Layer 7 of a small transformer language model trained on English Wikipedia (12 layers, counted from 0, width 64).
A neuron's activation on a vector x is SiLU(gate . x + bias) times (in . x + bias), where the dot is the dot product.

Input weights of the MLP neurons that the questions are about. A number n stands for (n - 500) times 0.001.
n1 gate (bias -0.050): 616 554 592 646 525 600 443 551 535 393 384 393 272 582 409 494 428 343 700 390 540 421 375 444 522 491 525 669 533 613 536 426 359 516 518 679 470 558 479 494 428 571 609 494 666 503 323 270 402 285 468 553 483 522 494 421 484 706 432 394 434 379 417 729
n3 gate (bias 0.002): 441 269 662 476 404 461 526 615 463 629 492 416 462 527 741 558 700 524 737 310 207 383 316 630 484 492 452 684 539 734 414 553 602 556 294 550 496 529 356 694 596 533 382 538 363 529 396 281 462 650 640 433 346 334 640 756 595 394 496 512 825 723 545 521
n10 gate (bias 0.004): 355 322 438 398 658 721 514 542 607 667 413 447 517 399 632 482 491 191 543 194 528 358 540 459 513 408 610 303 525 724 212 822 521 438 491 636 375 572 654 597 264 406 638 492 414 482 658 402 477 824 635 597 594 487 517 398 418 321 690 316 386 203 710 278
n43 gate (bias -0.025): 526 448 397 470 609 577 568 561 573 864 437 311 201 362 599 411 541 500 622 383 704 551 720 579 572 526 295 576 362 434 740 384 563 292 500 617 671 465 446 401 549 481 536 461 445 253 424 462 441 540 438 266 690 534 324 504 391 342 496 323 647 466 575 484
n47 gate (bias -0.008): 545 659 473 492 561 448 269 577 515 228 336 500 515 467 585 430 314 560 652 393 423 679 333 321 397 344 829 376 390 582 316 430 656 423 285 720 637 496 460 469 622 535 612 579 307 597 527 442 385 541 602 636 614 654 615 648 748 442 500 302 534 531 446 625
n61 gate (bias 0.068): 493 617 498 521 687 466 607 460 408 516 517 420 487 437 667 421 679 427 397 493 614 434 438 485 369 474 615 511 329 555 452 617 539 484 591 466 473 426 433 512 561 481 478 491 500 436 530 474 495 637 488 539 445 403 459 538 568 452 481 431 430 441 671 586
n78 gate (bias -0.016): 466 557 568 444 580 469 601 477 692 411 311 438 418 594 374 424 606 630 691 449 359 451 458 426 506 556 515 483 568 479 415 413 612 343 612 436 587 473 503 607 388 726 373 394 515 443 334 491 626 358 455 379 339 497 572 411 363 509 329 364 459 419 433 413
n88 gate (bias -0.023): 777 513 604 575 413 603 395 424 536 567 401 425 504 561 576 618 327 299 534 615 579 553 649 649 722 690 797 466 538 334 650 190 492 262 515 406 450 411 654 468 205 427 310 422 377 254 417 700 533 492 532 400 433 624 577 305 610 419 370 577 433 420 493 488
n105 gate (bias -0.054): 612 495 454 380 807 260 759 654 509 431 510 624 697 420 451 542 298 653 777 304 578 557 326 505 232 426 440 685 172 434 726 397 294 694 362 438 471 717 522 426 656 434 418 340 500 584 371 239 696 525 476 621 534 379 540 545 376 763 358 556 868 625 444 641
n113 gate (bias -0.076): 261 282 616 706 443 326 531 285 334 549 491 463 547 705 607 504 529 552 522 484 656 675 371 641 249 746 537 230 622 764 521 412 508 582 691 792 642 487 558 376 463 433 474 566 432 550 451 703 700 364 462 668 229 301 512 512 517 579 416 487 680 450 535 353
n115 gate (bias 0.055): 312 542 695 515 702 280 226 410 309 376 324 515 439 438 471 505 293 336 282 246 647 649 379 252 654 530 351 467 691 530 322 576 379 495 462 418 563 601 833 610 244 525 272 551 270 611 490 430 21 785 566 526 574 215 808 610 367 465 541 586 228 360 635 620
n150 gate (bias 0.095): 690 406 593 337 493 564 433 599 410 396 515 585 560 390 496 542 316 406 504 357 574 738 813 504 607 559 415 334 436 259 538 368 626 422 432 576 368 511 461 664 684 485 539 413 412 447 260 687 385 311 349 465 279 317 339 693 450 406 431 466 434 481 358 488
n156 gate (bias -0.107): 586 796 281 337 352 375 732 624 322 602 476 500 478 745 670 590 500 559 540 536 490 476 628 519 858 407 486 465 487 675 604 712 333 584 383 839 641 324 790 761 412 675 612 435 356 901 264 378 447 475 675 529 530 402 576 706 543 316 438 533 421 580 565 246
n186 gate (bias -0.039): 732 482 732 273 172 456 544 622 571 525 332 496 629 761 357 268 443 492 372 301 526 697 676 650 343 508 504 579 540 508 412 379 644 541 560 555 768 614 496 297 619 379 668 636 542 676 274 463 645 728 487 552 390 529 652 488 220 613 551 538 397 463 562 478
n203 gate (bias 0.000): 581 584 571 550 455 216 606 219 634 666 470 442 453 405 636 632 401 512 478 612 531 509 508 755 666 736 172 338 612 432 534 411 431 251 665 658 391 589 382 371 475 508 626 543 607 652 537 270 470 372 767 617 491 270 548 296 778 580 581 525 376 433 593 539
n213 gate (bias -0.058): 692 444 756 526 395 809 421 471 660 430 468 289 500 664 479 437 710 436 580 500 537 445 567 853 372 500 500 638 365 859 482 420 556 557 636 274 579 702 421 730 517 98 321 674 523 598 329 398 605 692 460 435 411 451 692 683 604 393 477 321 579 597 368 472
n230 gate (bias 0.020): 472 561 492 562 451 544 618 633 758 599 573 619 488 425 468 883 553 729 531 500 556 487 500 487 434 488 521 641 453 462 748 579 344 307 468 428 435 504 512 393 520 370 513 543 530 868 734 388 474 211 366 703 202 421 512 436 776 316 348 303 365 529 354 690
n233 gate (bias -0.092): 553 662 504 609 473 462 546 604 646 438 386 297 367 410 534 747 682 340 709 587 393 302 476 533 715 551 457 351 642 579 488 520 644 516 572 303 254 277 434 261 485 694 386 229 556 563 473 567 536 579 269 386 259 512 470 568 315 468 552 686 341 527 562 447
n243 gate (bias -0.020): 628 678 621 387 245 571 603 496 638 516 484 372 286 314 286 440 535 489 400 459 385 593 548 480 387 566 430 585 765 389 325 551 617 461 496 392 590 492 371 496 299 211 520 562 592 548 263 417 565 293 703 361 256 335 594 357 524 255 396 417 488 410 464 623
n249 gate (bias -0.053): 581 411 376 597 773 338 411 323 621 734 500 615 487 504 483 473 460 569 557 662 229 339 716 555 752 725 297 441 356 365 224 284 534 115 367 364 398 590 496 247 478 352 375 587 464 379 504 388 633 142 604 653 434 415 312 453 523 648 586 442 650 473 595 398
n1 in (bias 0.118): 618 482 543 650 526 386 485 390 372 653 506 503 396 547 547 465 638 565 549 575 607 533 550 494 558 468 330 415 685 447 432 430 643 483 374 625 394 565 503 347 617 374 452 443 542 541 543 555 383 666 568 485 319 619 575 492 414 462 503 421 635 637 719 497
n3 in (bias 0.099): 333 519 526 628 649 560 837 402 570 526 298 398 375 560 659 459 638 685 578 458 296 458 600 576 478 587 463 340 447 563 679 511 400 507 532 662 358 522 462 236 496 403 580 424 526 500 544 662 394 418 466 358 243 670 535 549 643 589 628 604 427 750 377 681
n10 in (bias 0.002): 281 359 500 406 655 526 628 515 650 364 769 344 408 631 511 556 570 568 529 447 360 593 476 606 297 624 305 407 601 504 389 456 432 671 579 576 369 568 426 457 152 821 769 350 548 742 519 516 254 645 476 422 554 358 572 650 412 425 492 599 422 445 591 508
n43 in (bias -0.034): 669 560 504 629 278 518 299 399 244 292 457 663 604 540 354 585 538 522 435 401 524 661 700 472 405 511 474 597 634 685 527 485 518 398 368 290 432 295 457 314 481 669 468 521 757 473 795 687 437 665 604 345 472 603 650 558 465 546 687 554 643 534 613 492
n47 in (bias 0.041): 420 542 662 360 582 497 625 398 475 597 556 282 581 545 300 482 447 615 504 410 568 648 504 511 371 660 314 517 335 445 588 369 497 629 393 537 523 632 703 687 507 471 571 540 754 333 596 565 289 565 296 560 363 716 497 428 382 656 555 754 411 374 567 549
n61 in (bias 0.111): 488 546 514 426 461 492 582 508 564 518 566 496 525 430 437 536 484 554 456 520 470 525 452 528 304 360 533 640 561 479 496 392 379 563 423 454 513 527 504 529 654 446 594 465 584 444 553 545 544 572 588 387 583 395 417 549 563 492 544 608 541 471 456 515
n78 in (bias 0.079): 386 503 587 497 508 490 569 460 471 563 481 471 431 693 366 527 526 592 620 356 406 446 635 299 427 596 584 433 588 543 359 556 668 432 384 524 505 497 478 563 531 444 590 392 600 458 450 600 562 539 383 500 514 432 639 404 562 460 503 420 490 537 639 330
n88 in (bias -0.002): 532 387 414 353 727 261 673 379 516 476 479 496 461 527 382 425 605 715 417 496 552 614 807 543 467 451 524 636 543 666 604 421 560 798 658 567 174 283 531 459 658 599 692 454 555 247 565 393 356 561 662 530 305 525 366 409 479 272 802 583 545 319 515 607
n105 in (bias -0.087): 488 833 686 540 556 639 543 607 370 399 693 327 477 550 461 208 484 731 379 519 492 412 308 672 588 428 693 450 512 561 590 275 207 512 434 603 432 689 405 577 624 488 538 277 624 643 420 305 262 444 578 593 765 658 461 473 367 602 512 500 492 638 639 386
n113 in (bias 0.006): 685 289 477 473 314 732 431 460 797 511 388 469 272 357 611 449 546 359 537 544 262 448 473 524 504 511 500 347 386 442 477 376 463 641 618 697 476 613 554 496 390 539 787 579 492 438 534 438 179 293 418 236 492 469 408 670 421 403 579 325 542 315 514 536
n115 in (bias 0.090): 517 736 347 600 405 345 246 707 373 522 396 430 735 292 693 456 569 470 356 550 550 581 509 650 674 543 835 512 258 544 629 116 534 609 420 643 281 353 640 504 716 602 577 541 657 407 409 645 532 588 642 486 357 368 269 336 522 650 531 469 756 601 516 610
n150 in (bias -0.014): 451 385 225 604 577 351 643 776 590 230 496 743 559 311 340 603 458 609 359 698 512 580 484 504 485 412 481 658 567 594 618 437 248 442 564 615 382 539 595 504 462 680 488 387 663 351 581 570 508 566 311 642 516 223 470 656 309 547 417 582 469 691 496 508
n156 in (bias 0.137): 532 457 418 652 626 362 409 309 500 336 551 406 562 645 646 391 220 472 355 405 694 547 554 338 574 386 435 609 476 629 346 371 230 349 207 630 594 304 620 648 390 637 662 631 753 263 447 422 475 413 262 380 661 442 488 433 424 791 475 350 565 426 508 504
n186 in (bias -0.018): 643 576 556 464 440 327 436 431 286 668 187 520 333 439 458 418 663 457 658 712 842 442 589 417 580 377 548 614 546 410 716 443 356 728 682 393 559 622 511 612 591 610 855 485 339 622 464 456 699 313 659 546 449 629 388 411 549 467 410 447 293 399 485 429
n203 in (bias 0.005): 305 738 367 519 636 533 657 359 389 595 405 329 601 322 635 461 504 677 406 434 476 535 214 627 656 538 390 323 456 283 581 485 611 591 533 223 388 550 518 416 428 477 682 347 449 292 511 477 276 439 767 504 641 626 621 511 539 488 512 384 417 553 308 564
n213 in (bias -0.059): 409 524 428 477 422 702 357 561 508 305 320 601 357 576 471 335 541 273 564 714 365 418 477 406 455 537 699 482 561 599 377 401 398 447 493 508 429 366 578 624 530 546 790 486 620 508 541 246 414 320 389 614 376 807 482 656 318 374 539 759 347 440 514 390
n230 in (bias -0.020): 496 774 591 580 387 529 375 677 630 690 191 405 629 355 409 349 432 541 459 438 348 437 577 634 542 530 371 518 315 554 465 261 485 329 570 695 257 643 762 420 549 558 528 539 508 473 451 293 382 391 485 663 508 473 511 262 699 481 578 554 477 687 450 408
n233 in (bias -0.029): 397 731 523 420 500 834 609 460 469 313 357 492 417 449 301 496 651 519 447 474 532 306 729 464 614 371 393 787 591 589 664 562 648 553 304 453 360 566 450 611 508 403 596 568 512 368 314 219 504 455 679 400 614 423 445 309 374 357 602 349 565 558 468 492
n243 in (bias -0.030): 515 480 566 531 504 500 361 511 668 728 444 253 705 452 370 512 489 549 731 664 394 624 673 235 554 561 519 533 629 559 433 433 477 326 590 456 613 433 431 651 661 379 536 217 599 390 515 259 440 373 567 456 619 372 284 418 365 269 655 723 477 488 305 541
n249 in (bias -0.044): 488 390 468 420 349 515 339 382 681 572 433 743 553 378 477 504 472 442 393 542 576 517 366 396 161 540 623 583 492 370 427 383 612 381 581 426 479 496 459 740 314 447 641 507 430 415 313 259 975 538 504 646 284 283 650 473 385 439 455 682 603 340 530 630

Each question shows a token from some text and the vector x that enters the MLP there. A number n stands for (n - 500) times 0.011.

"s": 388 442 498 579 543 558 589 470 664 576 634 493 475 411 621 655 510 496 502 394 515 563 541 316 482 594 611 566 542 461 628 592 681 353 557 544 645 395 564 463 623 670 656 579 495 455 427 467 468 509 541 438 415 577 708 428 490 459 493 349 546 551 444 407
Which of these neurons fires most? n78

"y": 574 471 374 664 409 524 513 489 512 445 612 360 529 429 449 504 400 543 368 541 470 404 572 485 390 287 469 400 459 555 546 394 356 569 645 536 479 425 339 457 578 498 521 442 537 482 665 539 594 583 533 628 378 345 643 476 535 551 640 370 401 587 418 620
Which of these neurons fires most? n61

"ed": 560 565 487 521 402 449 402 728 573 406 617 303 447 559 496 606 545 483 486 490 506 454 577 568 394 429 451 518 619 496 576 450 336 494 513 592 521 345 443 493 497 451 546 408 628 445 638 434 378 399 411 334 571 333 385 474 536 388 587 593 604 685 441 471
Which of these neurons fires most? n243

"in": 501 472 662 497 567 283 509 385 373 611 421 497 441 477 509 520 505 549 621 550 526 652 531 654 449 573 402 327 481 437 556 448 699 410 552 462 472 416 637 553 535 570 558 536 551 371 493 625 307 367 608 493 584 416 431 444 470 644 652 498 527 520 404 539
Which of these neurons fires most? n203

"h": 571 484 546 527 504 569 619 333 544 426 469 479 509 494 611 417 603 396 447 614 624 466 425 397 271 308 604 413 695 437 414 426 490 532 534 574 618 523 585 540 504 317 654 601 433 330 507 626 524 442 553 466 435 514 547 399 601 586 510 572 540 569 506 393
Which of these neurons fires most? n113

"ur": 542 358 566 487 483 551 458 430 350 400 530 310 584 515 447 469 597 406 467 602 604 446 574 287 543 348 657 411 434 663 449 424 593 447 400 635 546 396 572 314 528 497 551 594 441 388 489 591 463 422 536 446 615 367 510 423 496 383 365 510 603 471 524 512
Which of these neurons fires most? n113

"es ": 477 329 530 500 511 712 512 549 525 376 361 595 389 544 671 500 377 512 467 297 649 506 549 501 603 622 510 483 370 421 494 386 497 525 485 501 501 556 674 578 570 557 633 374 514 445 654 523 463 463 624 470 421 476 555 388 578 408 606 481 383 664 472 492
The two highest activations, in order: n88, n115

"u": 563 487 480 613 468 626 465 447 370 468 449 407 649 399 424 431 473 463 365 488 536 360 697 618 340 552 530 380 438 520 549 250 485 555 613 524 447 458 605 428 377 310 689 580 569 511 472 540 525 615 431 544 576 583 619 447 456 510 567 585 582 510 525 445
The three highest activations, in order: n213, n88, n113

"e ": 535 404 402 589 584 771 583 546 446 416 478 572 367 541 583 438 479 535 494 326 571 557 530 401 528 571 436 544 302 368 440 424 573 498 464 538 487 539 506 585 494 542 621 395 544 445 599 534 503 504 630 446 497 329 520 330 547 429 477 349 411 742 519 492
The two highest activations, in order: n10, n150

"o ": 684 440 488 625 728 631 612 435 447 456 437 489 290 555 566 485 504 536 554 357 576 466 492 470 441 587 550 421 273 356 513 367 444 504 427 510 536 475 593 593 602 599 587 427 534 513 500 614 460 350 563 352 468 367 545 435 559 477 436 400 493 590 559 420
Which of these neurons fires most? n78

"K": 520 538 459 512 671 425 636 368 466 495 664 389 512 292 369 470 656 500 513 495 491 478 486 341 354 437 525 438 575 525 430 359 423 546 374 527 593 529 347 449 620 503 540 534 507 468 769 472 431 367 523 496 544 461 537 462 683 420 447 387 488 572 503 483
Which of these neurons fires most? n61

"ember ": 606 442 505 458 536 483 450 518 388 560 485 517 432 657 506 366 442 614 539 277 502 501 512 505 567 626 491 439 507 499 439 388 401 456 433 453 542 420 444 493 463 567 531 410 619 388 568 568 434 345 503 460 609 348 560 415 273 345 667 448 378 727 490 417
The two highest activations, in order: n43, n78

"ac": 384 557 485 409 552 475 465 499 487 463 405 431 643 586 508 552 541 575 515 571 542 538 533 636 456 508 424 343 417 492 664 540 568 546 382 624 566 505 624 530 410 514 661 590 477 486 379 586 592 435 616 536 632 428 486 597 605 470 608 374 404 704 771 572
Which of these neurons fires most? n203

"un": 573 461 610 431 564 586 427 612 481 475 278 555 405 438 403 516 507 531 429 363 512 507 666 503 303 402 523 560 517 508 631 392 508 664 581 600 365 406 499 428 445 507 632 483 427 501 561 412 436 424 441 383 511 323 660 325 500 505 636 533 527 544 496 625
The three highest activations, in order: n186, n230, n115

"n": 376 556 586 630 429 497 362 420 598 545 382 468 632 466 576 588 577 597 392 438 555 523 509 331 375 586 491 562 436 481 392 565 601 495 597 683 453 499 547 589 535 575 498 577 471 216 473 550 508 652 363 349 561 629 499 521 501 569 575 399 453 568 399 514
The two highest activations, in order: n47, n115

"He ": 585 416 446 538 602 623 625 509 476 553 557 502 441 437 435 515 549 622 545 173 348 509 393 423 404 633 549 459 372 371 522 308 494 569 478 560 461 475 521 461 511 454 566 374 544 464 501 562 425 389 588 419 499 374 578 388 467 361 397 435 514 675 550 431
Which of these neurons fires most? n105

"on ": 634 442 356 508 629 693 615 503 463 500 499 567 384 625 588 511 517 541 622 274 497 447 364 429 515 610 523 450 405 527 462 251 557 503 438 556 483 569 577 539 491 587 537 443 495 440 558 665 458 393 642 341 442 420 561 381 494 490 491 387 528 595 581 406
Which neuron fires most, and how strongly? n78, at about 2

"or": 338 515 432 404 362 543 508 522 640 625 350 455 526 280 485 361 417 600 491 513 578 381 565 377 310 553 522 530 544 484 483 409 617 395 437 633 372 451 443 521 406 453 328 366 540 316 511 438 536 508 509 475 417 482 535 673 457 578 586 448 523 504 573 523
Which of these neurons fires most? n249

"b": 531 503 468 589 571 588 672 534 598 440 494 451 549 539 374 760 553 440 423 448 461 526 545 468 344 377 509 306 564 590 518 384 438 633 520 442 516 527 394 489 517 491 451 408 466 532 767 464 305 575 497 493 523 495 494 460 518 565 613 388 507 721 530 476
The three highest activations, in order: n10, n249, n186

"on": 536 533 603 634 461 471 573 526 524 609 422 433 365 495 502 400 580 558 371 610 593 478 545 478 393 509 516 443 619 568 468 469 593 380 491 564 268 478 691 607 519 642 456 496 504 290 560 549 272 537 593 542 521 501 498 596 407 686 486 467 582 466 401 620
Which of these neurons fires most? n115

"9": 464 539 573 482 264 658 319 486 659 490 455 422 273 499 536 363 401 549 449 585 517 609 443 499 445 568 603 600 574 398 467 452 528 509 526 391 551 511 442 499 527 636 478 459 517 524 525 638 678 573 423 544 672 653 500 462 481 475 663 500 379 544 584 432
Which neuron fires most, and how strongly? n186, at about 1.4

"le ": 527 349 409 485 567 708 612 513 501 532 424 574 304 564 594 399 424 543 466 309 622 542 444 460 525 628 531 457 456 425 490 314 524 474 468 532 394 522 589 621 460 650 635 448 575 413 567 542 469 516 710 465 414 437 593 368 522 458 539 374 476 651 554 543
The three highest activations, in order: n10, n88, n203

"T": 457 531 446 617 583 470 513 457 523 535 515 434 627 453 356 354 567 416 508 563 623 543 516 419 384 517 431 453 469 525 569 437 394 600 465 560 554 435 346 547 614 527 632 566 632 586 868 483 514 411 537 439 431 368 587 400 585 530 480 410 602 648 562 524
Which of these neurons fires most? n61

"en": 622 581 578 501 528 469 435 384 346 415 623 356 374 421 407 554 583 581 438 429 529 455 697 477 545 559 439 337 553 489 531 467 599 569 653 611 338 420 298 557 467 475 545 484 468 567 471 509 388 464 589 390 383 435 516 615 504 475 612 673 445 625 447 405
Which of these neurons fires most? n233

"of ": 495 462 436 446 483 709 462 480 427 402 388 557 410 595 517 506 437 555 374 314 433 506 467 439 422 647 454 565 373 363 433 367 525 567 497 563 557 501 471 336 519 520 588 314 637 541 677 453 473 509 639 395 586 437 534 343 485 334 437 370 528 492 384 484
Which of these neurons fires most? n43

"o": 452 630 403 635 403 404 474 396 369 416 422 579 503 363 622 580 435 498 476 490 617 513 571 571 439 660 458 547 530 570 503 429 456 455 457 444 367 473 489 444 470 783 655 466 473 551 417 442 607 539 517 511 573 491 573 727 515 626 588 447 581 599 672 445
Which neuron fires most, and how strongly? n156, at about 2.4

"i": 658 424 590 683 525 567 458 378 369 306 463 407 515 524 652 427 550 703 385 489 537 419 599 438 389 412 469 515 535 440 625 447 368 627 616 477 543 421 399 550 491 548 384 536 554 584 561 453 500 579 449 656 468 531 623 619 475 531 527 559 483 600 521 312
The two highest activations, in order: n213, n243

"ag": 619 554 453 602 479 507 471 520 411 620 599 441 467 555 536 503 463 630 445 502 466 566 624 601 418 299 419 424 695 425 466 392 317 505 362 581 368 405 333 484 372 550 605 549 565 601 632 527 428 459 532 544 504 651 551 446 452 438 410 499 550 687 496 640
Which of these neurons fires most? n156

"al": 422 548 573 584 567 370 487 466 466 569 466 432 460 472 643 548 440 387 510 675 566 579 291 345 313 464 551 527 462 446 414 541 482 503 427 747 453 327 548 562 550 595 544 478 558 469 554 468 540 414 553 438 395 376 489 482 634 608 629 483 602 538 659 371
Which neuron fires most, and how strongly? n156, at about 1.2

"a": 543 526 565 624 454 526 380 525 332 487 544 405 531 487 492 475 537 447 502 497 510 515 658 333 320 423 515 395 534 438 471 455 375 474 514 514 812 598 625 488 321 422 611 578 436 362 495 535 475 468 452 557 383 414 546 445 524 577 485 630 432 618 587 331
Which neuron fires most, and how strongly? n186, at about 1.2

"v": 522 454 521 583 637 546 408 436 585 676 459 586 597 425 404 572 610 703 462 513 365 389 459 547 260 603 625 468 675 497 452 397 652 521 395 479 643 422 543 608 488 512 591 415 534 399 493 504 411 455 519 532 524 575 371 503 376 542 559 429 594 532 384 426
The three highest activations, in order: n249, n78, n113

". ": 481 377 474 481 389 676 527 481 531 535 490 541 402 581 525 620 474 593 501 307 477 467 455 512 560 560 609 490 396 409 608 284 422 575 571 620 502 485 550 443 508 583 527 420 504 324 716 352 532 521 680 436 480 351 528 493 469 293 457 466 490 627 401 519
The three highest activations, in order: n88, n3, n230

"| ": 382 451 520 521 521 821 502 464 547 590 518 568 443 472 350 518 502 566 532 248 546 577 456 576 577 524 512 451 454 408 513 236 479 489 497 505 376 514 568 574 633 547 538 504 549 536 758 578 624 480 524 413 515 364 550 520 512 512 558 484 534 391 453 543
The three highest activations, in order: n230, n43, n10

"os": 560 448 511 637 428 452 531 387 430 314 481 341 503 467 573 368 459 537 620 439 629 550 554 474 432 518 535 429 645 442 581 342 393 430 526 613 588 490 531 514 510 526 749 631 558 525 430 513 369 470 489 480 364 424 671 523 572 604 319 554 564 580 638 478
Which neuron fires most, and how strongly? n113, at about 2.8

"to ": 483 421 526 492 523 658 450 561 562 360 415 655 366 583 493 498 412 624 425 355 570 639 530 596 398 625 469 470 475 439 494 312 547 600 472 508 430 579 547 354 455 556 509 408 606 539 690 551 410 453 607 405 453 409 648 334 540 386 484 336 499 588 444 547
Which of these neurons fires most? n230

"\"": 392 452 503 635 415 421 452 492 580 665 471 582 386 485 598 424 392 537 621 431 588 562 455 386 506 464 542 447 452 331 545 415 521 401 655 466 364 497 699 593 539 641 483 546 489 402 694 546 573 438 667 363 402 413 557 415 557 384 450 517 542 596 387 564
The two highest activations, in order: n230, n203

"fic": 449 524 513 499 403 459 393 412 578 394 509 516 556 403 569 566 510 745 527 424 578 357 603 405 397 522 399 585 531 294 465 535 503 583 367 433 399 368 515 438 546 546 499 589 547 633 618 487 410 486 456 490 557 404 442 638 331 385 713 518 654 466 568 509
Which of these neurons fires most? n233

"ec": 737 676 409 523 299 634 360 492 441 460 388 450 608 518 574 606 517 540 581 517 517 575 584 586 542 500 635 486 612 371 509 466 477 530 599 551 613 594 563 488 345 398 464 604 365 409 524 515 510 614 514 476 422 682 493 451 484 371 566 493 491 593 646 578
Which neuron fires most, and how strongly? n186, at about 1.7

"|": 602 391 331 548 461 670 403 455 443 417 548 480 466 461 691 446 489 524 468 368 625 444 678 476 497 551 568 445 490 390 606 537 392 575 445 317 410 366 608 520 629 616 425 604 365 471 659 525 552 580 482 549 470 324 534 516 570 414 575 592 387 531 566 477
Which neuron fires most, and how strongly? n115, at about 0.99

"c": 728 476 334 505 539 553 480 521 538 567 505 531 473 400 472 559 647 560 512 492 506 494 707 504 526 537 511 325 605 447 667 568 518 677 449 680 615 473 534 414 437 307 402 468 515 462 535 554 541 480 560 507 525 388 521 612 352 577 435 447 458 643 600 669
Which of these neurons fires most? n150